Layer 6 of a small transformer language model trained on English Wikipedia (15 layers, counted from 0, width 128). Numbers have three digits each and are written without spaces.
In attention head 0, each number of a token's query or key is one row of weights dot the token's vector x plus its bias. A token spreads its attention over itself and the tokens before it by the softmax of 0.177 times query dot key.
The model reads these tokens: " has" " its" " con" "f" "l" "u" "ence" " with" " the" " A" "m" "az" "on" " j" "ust" " d" "own" "st" "re" "am" " of" " the" " R" "io" " N" "eg" "ro" "'s" " con" "f" "l" "u"

Query weights of the head. A number n stands for (n - 500) times 0.00054.
q0 (bias 0.055): 812504310511608445475483583652562337516339388684367706705566626582475604467444382604625532485516529291614448460278549378721839615496508566561535401425523268440453622548621666534545504609503572355690473472435424573480647410644432572307389606446637618218370662516801591584318406409534473538024500637526603608087706500529404577329401619641521343361527528235531344548621500388405270397632
q1 (bias -0.059): 205530556579532543378559447321510360342426582638466474550302587521673589239377512083307363485394676565633529428487470504535425441512541368496618622597627612456551512357457521470545405484493628740385376555583281504202508687292260507572671637557404731480462793168760559286492293558538376566425500677406598416509614492414267411568298602566618563571477449220734606635510696511508598375640
q2 (bias 0.000): 577354672571450455254531578468507336311402919551551369472720535633439427552479496442341548500525584410559454358465229348339597258290492601868586488547550566421635584764613659442326650483364596623543267455551555559399644669653546582325441545801439508466223071612820319393556359427383504573618356539387521670550463566614379332670441254767334443434429742467627521401496381566508509378560
q3 (bias 0.208): 695555228385550764453526632266511592559628650373729296224565626487548546655656292323592457352782355537398340287465712420558695417690542472441561365419484633338573580512565157515453530605667546500560632512260563622596153500449641421529386704607374622301417611662618644639303563698535705487390447702306330479468602496576306580366326377620644643551461389439468555195482464307429457386521
q4 (bias 0.032): 432567421384739512360682389603598420488234261436381727307496481643181610699414654601690554566676331645481590713658455344576570741312532458286531481155482571586612580500362728266584598480638465500484648341466678421484267440459370564216429388451504586664470496421352473515354578500337439410542690333504528571474527457448524747554593624419566647452347610430500456500463417526515774597836
q5 (bias -0.336): 458608784665382444383608531277493492488542479471453455567463516264629508475403348269114612818450747496280624516521554649601385543440333488473648351511489406439372525561608344546696580479367443445513555185562512426636746608392598902402531644671481508546640466369620528695433600458508219347264492354557467492263419411779419587570496487568556412358644476270578492326402688758597462395656
q6 (bias -0.162): 557581470503533768398516462554719613272618550417665371332514620671321441726694445364213368601338541600433466601674532523680458743453681331344576420438510356500369586478442450545792515616519496358614564493419336605717496424567570433522306671666551388443733691478447434433316479458364482481576412437524508426480730423644327507342288258531527565559609573602290545563471532259458523285500
q7 (bias 0.393): 564386369280452373436515509687537722612396386417578232268813669799287746610471491624631594202378407396856381398395614466396708546411726275491368552388482664284694320783265704509603296661685336403664453633400414539558441520605235344606399472335380500309321430611476471302356604620228551630845171894514648442574548634259545426463605593256632462495495511638398520524637583241199638280560
q8 (bias -0.147): 301637575637376193648330411564401599391636739618751671536360524620622358564574537369400400651420401474383519633555347362589380351536492572681882337519430698467403400311508333273356568421417471701606676541406445429471842517179694590388555589390427343513401556889458393492709578530632532414638418461670432645636337455682418440496496251539474338372575563696563741500603476646724475394415
q9 (bias -0.124): 263454398344585488463568500484420440480571776682658243512533377730564259555548500673353319485632608369588519577398331471373489753294603465786392456246637439577452623561536399594546508455439703469233653343400511520426612388339832354439419456485702389521442324605364504535601213391347752546599536262318566435451384609189529496362438707756432504546781538612613740476399570477515604566542
q10 (bias -0.019): 454521597403481504530355552294408394301553546553518776493361712508437424450522347633631521605817456630507534175668493541468524488594720572500726463375576615455602534482670546338321554440603656528504529666327117492433348420384251614478613723550349577568380454537602544606450598542602496442372577674650534463488460272557299575636451477658328420420521318357504470485653329497637352295603
q11 (bias -0.139): 468602574618462459525306480422619299609539403362493462557506589392449568407435483617709667516507545544572596573477543697564379500368521476470227630503506410476793416548480554510617155549645437530629537304622231346567603610313614491521672657460404454274503400524532324314522572180497315399439514598539660340565462393613583453411649610421584442464635532281587340572601560455559496602396
q12 (bias -0.092): 324316438611377526383463633509315533594396350442492380487403429472426324441474639426575409624818609456604468292574345598414280565423514612698751739385479685438556563381547573566658427643326315555346466452375671322522275509563615468770500500626524500792635865487343513534696242747749539500690600181711256421766300360482560372541550757454468552537316515792508928662292669648508541559595
q13 (bias -0.255): 527832668590500410710426286432391528558540310429450624525259650580772520418231552622540575718460388599525801350449463460675323579739540509458612591484627373469758491430650310557634532341284570638491348383313467323491232460355124619504525565404371496487416351316384487421450459459698538532393626347828522119097409800487336547575479496777583736590429388405613513430410643708550406433432
q14 (bias 0.227): 375521645357271316625465566504522507324473588342792468386619482595368503331544554441481547337545320367496490519618321365300403316583768446472573584500538504522544328463406557476205511440624652571515700467493423560489583500472515470626451347271459349602613695489444449288557594496510399573692485680569413663642460320428535514563387670086566406503496496712805678570646330455511549616656
q15 (bias 0.182): 557279356322392698460600678462615750395385358570512528463788381588395552406513428350552391265272504438619369569428332329444654372567333672632284602577468409647619727534433643544345692779496608413287442688418504644422240562606612352413619339525325541465689683336351765545527370554415559630242649504480699716784564320456621717540167416701350708524406585436243579590511450436209619422709
q16 (bias 0.104): 562361331296689391399332359533305686422672633382733453442654218537527360620428479496552431367884516469329299634392337356556540541441561625627458657367536629436513557363722389560421736565450521718221691530349748874647180496447612341539426538562294447356533384723356572607336403478443688594416462489387513595443394572698567691350148461642609707544284490542529794628349607548410584418527
q17 (bias 0.055): 680573241569613315472738759509577483445389444555659318326351380292876601369451407469545572415459446468479388536470461413715458419478555452259629562812665396622722514455456407307264528582610613612393417277359449400286661721496396423550152540633400479270694696283807540517505287659547544561522241731365185807094571639495599448500448279598453562525616684259708541218333496605671440354537
q18 (bias -0.041): 630577685551743483529437586606530588336214493367480392507523490598545451391577531798518338616210581405520377426600463414648424608637442586540559330398368275479348393542448609690388628464391500402547391570453650447297396335680535602355376711453591340504453511570461696443700420416444401679555374344536670546423448654496408599530436644628400586381326500521615594587376372556239482597551
q19 (bias -0.122): 424265489576681746625406437547443473500728504504335758575334532290601689511566631335727390694492473706419588377636595800688528394417470637676584460631586415363409485338514469662659335567543526606412493423560535358451307349444348523318556438606667864395426714555297441373492465531458554492369606453490496356415606577632381704478405474485469515483482629412308443537459550301619564482290
q20 (bias 0.072): 725527423425652578594740504558486548633315372537629474646463591496412325434413406615600436586455720263470581331413538532556688373765410345546398441507672612420567597671465235675541455258413676229220438484508772492532733410629668648492340300687537443378489397520317710679265297537549465467394397551373652432364488349659616647412496631628614304391261444453496300786582408545409426576455
q21 (bias 0.225): 725482563213414664803656563337357606389392441403623317542631486449777576411424378500466292230276706354745548317436604558402352530756520547436425505344666553471721602495411658402534530703636596706594616500459455655312173783332462608514400744368438686383327480337646495290535577713369402709500169749518515553694571851705520666569373373277606322504377511113615691315311147567137539332456
q22 (bias 0.011): 527642674258391779316536532460551524398450573469482308525613657355421378574545537396149380504393404642411497406519326268484433305577374555432434570696549358388275587485665632577504671655494601206566380481582450591568366538724699297805496360568618681702579597500382533414717627352376460500581589366514504489447500381473605391573539473582528714518504452474324684507494525448297504300589
q23 (bias 0.198): 424438347655496512752504774548532693575555534701582590429440707786690672385541379406529566469433361518570526463376465446877724109420731392692322577884558406508593388529412338527319568350428586410297615618469356350334349391733369652413527460559599586596473576525579366582585725636539644444484423591538656693505532341336726500381484169564478419350445601488260408280606390427430353406424
q24 (bias -0.025): 701633601263664355430293462640730659690521475467614229342441610358686474554595476516432619587410460370253515379487405370128492364469426504164602480631732572292122488476457558422537620500507388443529512671625443484775541627602632565681420528588556470598596272412411432423550644297364453467575734609646488444377346484349704345671645541629361484312706481540358353424476519481477631306422
q25 (bias -0.065): 413332392696415453621371563410376316612720641504391609493429314579683569523577398610496572417707561553423347641512493714628465578219549586648453347417410415637544421485547481428508450635531356645473690610563510287373440756370478573548553638528445630361454439622823636666450427370469547381250734610483500663622591540617396521462370417680352453448542474248475594170592308531616364595428
q26 (bias -0.133): 487721308675487243500545353587627410509661247578560482504430448532478347285693479265300471281650481500239640709465693277454313446422310751670600325370449398525608620610483513264405474577620242658387451253492656616538569565288635607419609246460508344483791596174470710565653668561444541381712873352599500606597533517517584533482641725487656508425524352629439526441471614606608374504749
q27 (bias -0.146): 402391733689401566354462395678708482480545541459421578515566485581353500249602543508336459399452653439628485568593579407521474753647374546671461618218321639432422520464787405592553693424347464519434396669462575597777476427553500281464443527561548312585656270448552346553623567665575554351504539236303414595727351382337202492446466589525287551388485278630237732595367771607572785557574
q28 (bias 0.168): 620600504522731417678397629524611567557658462496616527215559384670316466521600389444455579138315377562362653639731750393355527461524405543461560324625557549366400455544544588511276315316772419492437457665346492361529111409550622507675508444419403688343512383536553669566546546529496673538500616697644625358598488452305529641362419864458573389348211264336302512319465512530288288608475
q29 (bias 0.266): 563525504488346388577444600478288378393432482414710495381468416429542356239369661526704814052639484377575358460493617500624587566599703517310491531740446429244756554711457605463382290263678451576391577631689588437152387784517235508571576709424573521509310573580563689344304400651604453629431434884372391434224709649297560543353437662312500426434664418356759757557671593562555473492505
q30 (bias -0.077): 592554464346450391430333584503475493449467570354411664659480367477689523474358620496605697601668694584684605540422276511822564728395577486339239677359570389263507674446612663510636433504398676572600642383425490449453357566565493471694391507589361435387538404529427254558537442329453559623211461368480504539457521560588698517546380526403553482581541559330583720301383786630429463469474
q31 (bias -0.020): 483492442500655564550664611412423662364328471646465616409601698369595496449557115610664463508533597426763466307575740720743400435472538532609392359531554582353588637626336335382517259599637320605475227403450430409665446492504508710299519669512670399429430597516297508734534481703307647381500286566538517851460548439442525559232718312703629271278484471488304546699458465587419349679445

Key weights of the head. A number n stands for (n - 500) times 0.00071.
k0 (bias 0.162): 636279292537674601488556655534480329422367518581556542509376579541509591457371535479550757478608514519525408414653564512497536672543584466587393544572506438468512476550569619401548436616557648387491586444329467437256545425539403596387346538562339394401528527550755480590369483439564537730399477598389618530400669342449607389523357590552413465411536569433540455591586327453525512379564
k1 (bias -0.147): 362435588457329626387411489430587265388583444506534484413558511474421453190450435470572270534543547389562525398294460460581483475626595485486403533609545545488562518539383357441482435464470629646580396521611489603306610610233407476656586518514453591457571633305634449360444412475605436628641628689464574416599559485365382581640460485599664426421480409494552497464660569433645469400574
k2 (bias -0.009): 568380503372443367432557723417522415436552725671593407625515557622523468398635528384341311577368546318443433627357497500418583329407477691533603453506633510544503455560500503459296503410405380609676552538500482538276571642557509534478536615624365434555313526557465692322493524297506485543261371341565438475580538622536378472613385322562393643455602603494652413509435649647647425491598
k3 (bias 0.078): 514395471526553583414684597503570439388481666398482486298454377599517502563531474489500758398581551655513364487970432543580465394479478461490469565549542548442536508587435371475486555468509474601421518463508483428449441535558492479420384526785305495427533437595602390455385612426400531467477555572552465503393440272649459495435563632596453487428638685482480600424443497461553535497421
k4 (bias -0.057): 460382506590576592550545375568630564604428478515442646556453411542519554497515488521610399665592517639445664439475468552379423519482596544546530566338409306621479512482435635585522465623373549480538644344437669515595463460351418475482399616509452601417610594421494500465403649582489482188443584130477450570377455690444345450572598441469612491503532581494384717470278491573604379537566
k5 (bias -0.299): 568537584460367467551482466522529464593586250571421518591436582527562342408467347312464273542486518360484564550057495415464516527587457597465588393477469533583355545414454460609563572424556464423706567456521508466581503577453564598550627489383513616469434549453489605558546568465592419532462503559669483458482681657557535470474643361566605363492437231459492332492718532368505412352583
k6 (bias -0.130): 403530549611411745479576357548594553451594453570626390475532552512479318676605398529309418681523395544500545497404410506615624600534482567401675463513460371491396631526396455634506527451433512423681486639541530541483509356584520448569590449519548451456684411529526423527378514595505458079466523461597524477453662472585533497522393359473582410427634530409461582497446608337426538301488
k7 (bias 0.247): 397451322440494595407695583553552489445400675481546268345597558549436644626536542627488796523457581637514469387938581633398491561414609417364461563486619473491670380663402497421578308574462494520362377329581552442479550460641457434625289479706363437497509465506571464459381423491489444468467503487469522439507413413469538400466486643399426628437523790515564686557325491647633572561563
k8 (bias -0.166): 465538565522442416623403251485439526469604567585547453547359684579688374484470349479302359407513376384506500571283404463410546467404431626518642345578454663442331544451449401503443580379557334565427568844681579531547538519348494544432541500380494430622400541642413491512669526459436584826545366594546500568520631570440369577450494381334503566304342364521482475439640509454491535506402
k9 (bias -0.078): 536688547450471529345543464560475626615452671556456436705468508710497297509566554529447376382521511353622438603197312325613632506423601548628560442429541480634526597578503548530488569491419567453590362566456428636474515485412689284430633322394643417491439566628488500492596495452478593597437480356478389503442402529291273587468431536512626351568591476607466557428608486443409518544476
k10 (bias -0.064): 528392662530412516582404448460559426391730540483476624524444568705474503500426484456550452477452495473560579364607547629360461427427675465653478500477647544547410534338613514474517526469539514685489548642432453408522345658346276592417616543468500539562439457481517632487417628446479422422429700474679571431485418519579440492554313427643343383357532445495455585495500444582626270395469
k11 (bias -0.205): 413613492345450443606327328565505439559533382478366364533527543400478589440340448505567433550516522502668617569162588573431517562526538330475427639530560463428484479521534602641524404613571442454617613387520352248556560441412667495710629503351495555378437453590457537606467435440408446486523550489542571508561592484495577410468523606404522531401631367437604630534530541458445413503404
k12 (bias -0.119): 619613771567285477408304382483490588518479389409514572618547426426428392481512500414578373497622448406503580356024517294578545570509448651606620612274494718634477567393561336425503454609487368577485399565560506609675329494404485344518545638443481514661497553425430414526741480608559474410544580375662328461605417467430450491513494411485497488469401448562434637467500598419367525517469
k13 (bias -0.135): 534636650441452480616443514393439549530515251539381611488388517474563389426435658544653391536497396422621642446220410446545618528517558485503444447514542554485523488464611370397610651401552524440651373456412503340539439436376259524566633512307500590488446478476433447534509542583629662838550503556668549405379509748345472546500477482642644462405432187421489521453600537472387350409463
k14 (bias 0.196): 279429512518500446597594462542596529337385663430596399408516437571442484455392489423442622454444418539434487428858372547319316628404647455486545580548573535362528465509523479621438488480498512695301645506653655558488494632546437534578396449486622478612593577460477451338488459467342410263531577380484349483535432369535407531451401544336400582595464638528699509609403600615596547656604
k15 (bias 0.244): 488270364534538517369639646486600522500473557336531497446637372513377663482433368532453621511467457508589548515745403452532385358603434588528382477473503401474606583570563609511386524568409649455331432535347550737450518584669482437468333598709449436482684518439515419405512497585470491543356625532421539532506402221485540593520330575539438635580542749465348488619357489584494527550609
k16 (bias 0.103): 628423421469435469401563647457575598472452667347455619503463316537566265445611525646440568397592549522615294569751396411426544450585478588610604500468415572450549541528637416442532610560448431554320594670322512588431452506482572260541349340717307411468429448581440540521432503526423794656362645503535398603401488395474506572463363538529599555670310587411494704444492635515334554482545
k17 (bias -0.061): 527503336619586477436686725494554292346486658520358301522397320432678657294490432596497614528473424494491390493472355439543475563387578555503585480826481533629614574493451352389418534466428470630360478378613556490406544778516351599460393588633567572409614503354689490538466422366556455093546487596428394659333536520564624587585566534603573445528592635405675398444380506617632466481425
k18 (bias -0.118): 599536435541543566648412520435470458543340467410678401622576551681576316464553437567549288631475439461470431338401500399697462633599451594413529400360535492508453432527560653532470605484399723428635347572569442508503418497594414636465510542354537495519421445529475487492508336606528503595505396413610475505406500641464503580507408470611367482407373622436572527636366346443482541441541
k19 (bias -0.316): 532530420439559506523315460453512578483660471558409750634417567315536463471598458379668250678690381518487638335353551586586561380624494467451578486444402588466575569235541509642564430523486415514544415536446348463449514298331545436421688536465586637465438477497466410457591572570508596332589466637434660446559480545538550508483441434515488575545551414511443514427485500300540541347386
k20 (bias 0.079): 583591488474809562450558674523535553441271560512599677603426629506445567461543480480631609519529614437555582503587516570572473433514462407588551526462527587439511547687630509516518386421481526519333480403453519538643600444645497565352382520688406440479492344468488460564303505542527472539276334428411521497433474282598533405424434612674704233560516507491500352701415519581541592448551
k21 (bias 0.158): 443429519380484570554733696491497420299366586307459449458614497503657601407365390549428671497402677450627389434839541481423313477633582376399360411645544575491668475608424494361560442582425631598471401355568479525412370684526466413435394601690434635497556461568513374307407562471480410687649463564500497578551408411643477545476417621426546543413491710337583535457383327615420637420532
k22 (bias 0.327): 457547629341533646446471680516578520337435551381534533561617466441456552623522612550272548445382360552258597375537337458593471327627426635360500500526588433406345565511457612585452641590551544431631417503366626646461511653652514485519582533579508558520603554486435495534741435626490497589410500415573460356482533387548607481609558443497450484549640513404418404530581537451516534413540
k23 (bias 0.103): 374465283613589382550636680573458508500559648482516522364550533617503657399543452528428707489363479650535589520755416567528462339419567467618415605629583603385610567560478467564412444396450506500140450520427446509373547403696371645468426500629579454588514503491596403555556597577459625473449446444350594431497540327479604533456552518545319570478467674455574368417406453599568409383441
k24 (bias 0.068): 381605440564664550433447623561669486491417531497588402497519506356597639667447629518386613472291443581189475476420579485262514396331530535443676512517539589309228400559349682422430599437605488523558321541446638654488393649545640481551537421531588610546528515515473467574392421469638529432424512561673579405441397609564624330398594500574528506402440517479474399562487572450520384443460
k25 (bias -0.310): 512500406503303337535324495371531466628694497514409475484580430582565518520575392360534526529655503419556352727386511448500511605483572451484539428460445531596469520382610535487408602497540455454561626682580276372454376509305672551531578578457529636402301491523669592465608668383489536465458620587460575576611603559514444541464489494500417614508449405508365529239583305531473373481474
k26 (bias -0.005): 660554473567512359506462306591564572576469243460272549376464338683465581472571400494391442235473530376449453509228551229432508481515555564391527456520452410554500628560515457411399574561646500463481654340531611667618442555420449595407614414446453457411629547431396512534537571599415509672674524597553568620428515488396488474395680555282573524466426357613385546420655532344432460480534
k27 (bias -0.179): 474524656572374578465488435542520503714635420541533503588589519528400380467613607486463260387445560371573450474279552392680613518486374698514565472337304497511537541449522414407526633483524497415600506702522519491619450421397592433483644458257508383523533482440535705519494470639505500560508432478615424503673525648427476550505546477500355472414418189449302608642527662396473468557627
k28 (bias 0.181): 542528402610500425545605563517638489559398591479375577373570361601389683461625460526597665409467473656272446335893536607497349534569530355338563480519601512395497488625557521495365409461539661475319463459620486559488323581564547431488475414657454547390581442626551416354336641400436435439451555547613521450465486424449640661453553772464361468451486579488497581448309455647503464453409
k29 (bias 0.151): 442492464551470290412604528558543431298540725354560493368489398529513583386423497494677822480621574559483442527855525533500379633561625448338441544525578509420600397631547522403567247506468548694383465411579562428364463686534443489491347582557506605418457407575621544520364328509514497286459592533383411407376482506466503561508551686515412477623474601453752604559456506625698476494522
k30 (bias -0.247): 558521525289357574456437536550509515459533408506490494712443515396506346399422481516538562436569470515690599593182510316485597620466500621433436596513427522473561522319537590568641618495457557469656594403415398525325387395364554483679479412389437541530448497557508487642553444433594574556410602371571397495604599674511627649560503500466637471609459386334487566489502477540374350487461
k31 (bias -0.175): 553360375608612459494580489518508416463516559469368569410658566438535579503617337560609642565479572293600647433667617613614284548500611556644556417517622518536586604711317481475441325524561337558385427386546357414494355491572515555327592533653397443395376394563445362598553460584409579324592434464554599651430476347500638561364621534525468275373506542527471515716362425525500537583475

The vector x that enters this layer's attention at each token. A number n stands for (n - 500) times 0.021.
0 " has": 539553507491490482527410497499512508509500412491491509518477532499514466465460539487447521511475565526499495489055583507526539530480461557498480501471459461504505497498460505427567507499489510488541499514504523484532484512497521506521493518415518480489530503462501504501576521577480546548491474485524529485475456578513450470402532456489555520526494433512464493479702501443520477530486
1 " its": 447511580453520547481469519507489483461532496531502463482539484481494475514518521530513455437494459486491495529032595514600541506481540531558480467477461486546497512470507564522497434467579506511596504521520491517486459477472512413484531526374526456486471507465504479479579517592503542497540519526474561473521547672470526516456499471497593493537500397486476482517544469487438444480510
2 " con": 523505514450482514480362498444545483512498510521527512572544538518587506476439486553510463411570509519454506524076553542468554444545490557533488510467469567531480548445540485495505488534528485478537462555500519573534464510397504492526559448374442558502481515526515470463562543578482575466466475536515472503521579568482523505495502564458586491541435375471489458442509483416481523497540
3 "f": 551528481455531531644363484525452544513576457551518542477456478476482491480540562490563422488504460509475528530130498517522522421518471559490533535485449525512483545405470437465510489489515391551530551491525524493532445476477457597494535513421525521467473505549504459496577532560422549484497558548560513537496586610434553547502494494416588505417475395505476496529474512441497485487471
4 "l": 494561439486528570586444468530459484568588461533492570530422522458500472480597523497578371504496492486508531417065500491518564534530513576483522506438529569498462569438470469488537526450483476478555513543533435483479436468453511521503554452446435510503414441593532482466504578550464482507507473545520498521548533593489509536512509413431623544517461397494495482553501521439509524497491
5 "u": 497517431502493594555431529449482495568574487453539536520505455480550483525547516483534395477544502412476567514106503504561539482551473566542542468450473500521369520439412537516538549482465505488644544514533489516510461423443536511497518544422466519494371464557533483511562544519501518519527534481515503484505539560508517559541504455444646451549445371461501515498527467470491458468497
6 "ence": 528599445483532502507453521514473550527497414411546517520503507536556473517464562502522452508519463485471467418112527447617528467519493540476493491424480437557445579490466554556441503497513447466618531554483514524575422455471483488564535537410547484554507486568418466543556527492483496512518502526537467475532583539521527522431501469559652487520460374474465554497498471400494555465496
7 " with": 535568524474547446539452498537484528515528443541481462564501483516491534468548509461454429436497502471507466512067573486541558495492523476538526448472509532488467530468476517553509450495554484522556514555468479516505425474523533455533441536433524529481476508505505516473505435549469562541495491549515526516540612603512506483387476491525581494541470380501506446527519507474459453458544
8 " the": 511538575454507513537421524503440510504515478596488471499548494478489473509490485492517447389483479498488516505107570501546524494488572540507522487481521518556495493459541541496481483459583515482565462500516483517541420486473527398524515516385502539516445480448520497454568535577504519549544507560493521501487491628455546491450508484566557509502467388504454487488510510496488466486500
9 " A": 508549526509482495520449509423502496537511459547503499497514494524551504465492465498523410388484448564476526449179494504508492473534502530509567447505479491478550482481477510486435450471624524513579482543523508530477408481418518514479535510372542523506443472443501536452582517543498498545548524556536505525579515598446490546541473450470532495539444378466502516465556503518491480510496
10 "m": 554520578497528501441370518458516483490552469515533513479484485506465509448495498518509409394453478580447504466125506462476470490506465556481550509496489528504468519463395480495455556478551491484571488563480512497517432564487452508536584463451475512527525491468541537526499516569495492542504550562583509553597515569429506503550532483506496504488445314553491500514534519532496493421551
11 "az": 487574538517498510457457530448510469559586447472570448455462451518498506523559500486547382448500463567485518533144448347560510436510404519478546512453417460497518435522518495481471579487539513455486513540531495511451449493479468484482525488406540508523506491514520512529573490523534483533566531563525576508599482595492544518565524414463599457488495353459508547483555497483494468516465
12 "on": 482530495492422455440462485500512473550581421564537514519506482541459509478444446469454428455475508493489554491098443393541496434554464548466501506545565524544476587486525533535480571463524534458590502506512465581470441546460514502548529507439487507501506510483542500526529538544537484537526542549574467462612520562457548536450506523569561442512484339425449510473522483435474520459564
13 " j": 554494485489497553485438477499503510482584452496523540485511508539538451556522478447538374414592494456458393454200584495516506415485495516497514484432496460524538477484569494493525564489564488543506498538490502532475487512515465480520577524442486550462543502504498492464519516570439488513592516587478502546578462555569473548516458477450590507486463336522478540495536528381488489484471
14 "ust": 533444462443503518440402525525502525541492476502488563529467449473436515496537469552507329457461485453496480499117454434541551489484476600499491465497448502475547461536528543442539558522478495457635556459527542520496468451512507545504505504504538474460599514525542534530538520541500571546452480520468544498613575542501530541501421486454627524529458400496425493504495584466421551487488
15 " d": 474444486501545532518423469498536491540514482522502537493518473478566450517529471505534400444515470489483465474129476461470586521483461544494495485507502571460493554471536458515463495503601495582539484558485524550549528511425469443527546491422488503433447498524483474453498525552508530539489495568483485503500529536590496501482438527530643475561453364495485516467524513401475580514526
16 "own": 513479464554528452592441502547505556554520417588491553555501455498458498508597507548529426520531429543479522486117485499487600472470474514544483517528516521482455497577543478511423548490535454476553508467458536534483512453483488543453505551448495448452451474503434500505543558533435561553518483509472450590452518585454461537462505490507602499519412371548485495454498541441440516475513
17 "st": 538471464497541454582382540522487538580531474496483536514522441490483528596522513589473361516551465420462528481159451440462516466512454566533494474483508473560449527516487491464505536487516449463581468574490557554570474529391519532438582489474519529459475466519501516472474506544518514541509478550474492549467547537523458509460465518542671529416483383537480478551534495437462529483461
18 "re": 503486452540519537542468469482479551571448475569530608541517470474500415484550537556524366461510488420494533477139473429452519556531531455501466501471570552469496599492492466479504606456539433492541522521493515610558451490395493524479500515453532469538410439567425459532555533554470528531503530508520436582501496582530524539455555469572603475503448408466465474484517475433508515460543
19 "am": 532533430558531505468510494443442535496572330557535495549502463564560474536620496526477429482554496503526513542119450496509533516510494522480534469495501452579498565501398473524494557469524484452539540503487491550485452505482550474437514504483514507513412459535421481507523529521514529544508561526557441515575504593498570505507475443506564421480453380496490474481573462444457461476491
20 " of": 532530447506496457507452504490503525514483416523539504517493504504497552538522488476469413436490467482514481499158582454521552505479458489433526446475492510517487647457499492563481499485530496475525500549517523593505484532477556427537495506417488542503406552485527512486520518518525540581516508565522511513491524568462512512375436482545581516529452414521468472517500506486493447496475
21 " the": 497537583472499506565438530515442524497510445596521498472560490478490476519497494482502451391496476500490521513193567507505509474480563536500518485486520511546497502454525551487465514459593513495540481507504493532544431505455544376504533514396508538534433484464502498455568553557512524566551519569498500533492475591458537471447521467540540500490434399497437483483501499496485471477497
22 " R": 491527460504426461536452486518530462532515458509484518507491466504518520449547502520574408429475443438481464490226525496448463480510482529528537492496464527495496528453523515537441484511587549540554488542547521477472490514430511511520571546414499486508464467464467495476552545564502478572505501590481470553600515575521473549501428513435527532562407386523500520437567490482466499499456
23 "io": 488479469481534495441436530494569535497398466529521523492525459561517462480448517451620405490513456428457494449190478431443496411524489541502558536415501586492459516488453477459399544511571516482565493524491528528496530449474507523532576522442599497581498529496413528554573520538496581556482479542494515499502539532465581441481457542495555531479437422551552513444514477439471508512527
24 " N": 473476489525528512513470500484529471492560402593510474497430479519492491509492518501495412456473434483507486468206461533447511485527533528504563495504504556463490509451530496521412477481593491527448490557499507584467442492407534520435564510438504501481515528468518510498531511568561526550570501597508515533547520599446502504517401436500533498498436395495491479464588513475470474526451
25 "eg": 522495517523477512521431493509482515529464476588474481501507439580435492477505452491469448432512472451467428509198428484469553472433517503535557498450493543514472447490527502436435689522524481477562502561535541550517479575498426522430539554474552467555465452495539543521528554560473480557490605562503507529536497636485472463550492441510481472522468443506439479438515505475482499520568
26 "ro": 446538379504491505456519525472537519513512459516517479515512539579461468450509498557510363436546501423508535525164484438479464478565449485512600517515528485489418600459479518490466652474562465484529529547485491585504501545421482539554528445492491506531480455513517540540566461582479526550529495531463477574482494556438449488468442461548572532559509373442507529510512458430485467455539
27 "'s": 472487568487508513492486502524469525439571447532535516476539478471460472544529470491492446447478398487492466473193559498512538479516509500498540527499510493552523520445497499515468506480619524530580549525488470529474449479490522398492477541416536479494469564542500519513624511552502540564475541533511492524550533536510463446391465449476563501523489427519465558521519502481442444493472
28 " con": 511473525453464527457380496440542485499494503529543519556578520512573510481453472551534473421612496547480488530239530561421537423556484559521475528493487571510460541432526462475512544538557484474483445572498532600544462520387499484498569456398445597514478541537501479479559525561477582512463466551526448511538542519493502471461510548455544494522429381503470464452484495387483512505494
29 "f": 543504474461532542646385473517440539509577457535524558463467475466476483494555554487573430495524456524498523533267485524521513417521472557487533551482463515497466542387460417445529537493532393543496545499525528508525432477468464592474527528432517536486474516549498457503593536545413550535507550561560506546514573561445538527487487483396563497417467410520446503535459508415493488488451
30 "l": 480545423498521574595469463519446478572580460515490569509428516454496474489609512504585387513511483499526530420219494483517558534532522579483525510441534573482452555420468441472550562461505476464526506546531445502470428474448516514492547456461417523519415452593536478475508586532459485557513472557520493529569517550504492520496501400413595548516448401507470484554491521418509521498479
31 "u": 487510412513496594563463523443472496577563484437541551498509452466553490535559499485543396480558496430493565514255496494554531483554471573541551466451480501506360500423410515494564582495484501481603536515532498519502446430437543509484509541438454533512367474559523477528580547513497513568540527493509492493525531515518501550518496447414627448547432382484471527493522466452495451465485

Token 24 " N".
Which token does it look at most, and with what share of its attention? 22 " R", with about 40%

Token 23 "io".
To which token does it give the most attention? 23 "io"

Token 28 " con".
To which token does it give the most attention? 28 " con"

Token 11 "az".
To which token does it give the most attention? 9 " A"

Token 31 "u".
Which token does it look at most, and with what share of its attention? 28 " con", with about 20%

Token 15 " d".
To which token does it give the most attention? 13 " j"

Token 26 "ro".
To which token does it give the most attention? 25 "eg"

Token 18 "re".
To which token does it give the most attention? 16 "own"

Token 6 "ence".
To which token does it give the most attention? 6 "ence"

Token 29 "f".
To which token does it give the most attention? 29 "f"

Token 4 "l".
Which two tokens does it look at most, in order? 0 " has", 3 "f"

Token 20 " of".
Which two tokens does it look at most, in order? 13 " j", 14 "ust"

Token 25 "eg".
To which token does it give the most attention? 25 "eg"

Token 17 "st".
To which token does it give the most attention? 16 "own"

Token 16 "own".
To which token does it give the most attention? 16 "own"

Token 8 " the".
Which token does it look at most, and with what share of its attention? 8 " the", with about 30%

Token 27 "'s".
Which two tokens does it look at most, in order? 27 "'s", 22 " R"

Token 22 " R".
To which token does it give the most attention? 22 " R"

Token 12 "on".
To which token does it give the most attention? 10 "m"

Token 7 " with".
Which two tokens does it look at most, in order? 0 " has", 7 " with"

Token 13 " j".
Which token does it look at most, and with what share of its attention? 13 " j", with about 90%

Token 30 "l".
Which two tokens does it look at most, in order? 29 "f", 28 " con"

Token 19 "am".
Which token does it look at most, and with what share of its attention? 16 "own", with about 30%

Token 14 "ust".
Which token does it look at most, and with what share of its attention? 14 "ust", with about 80%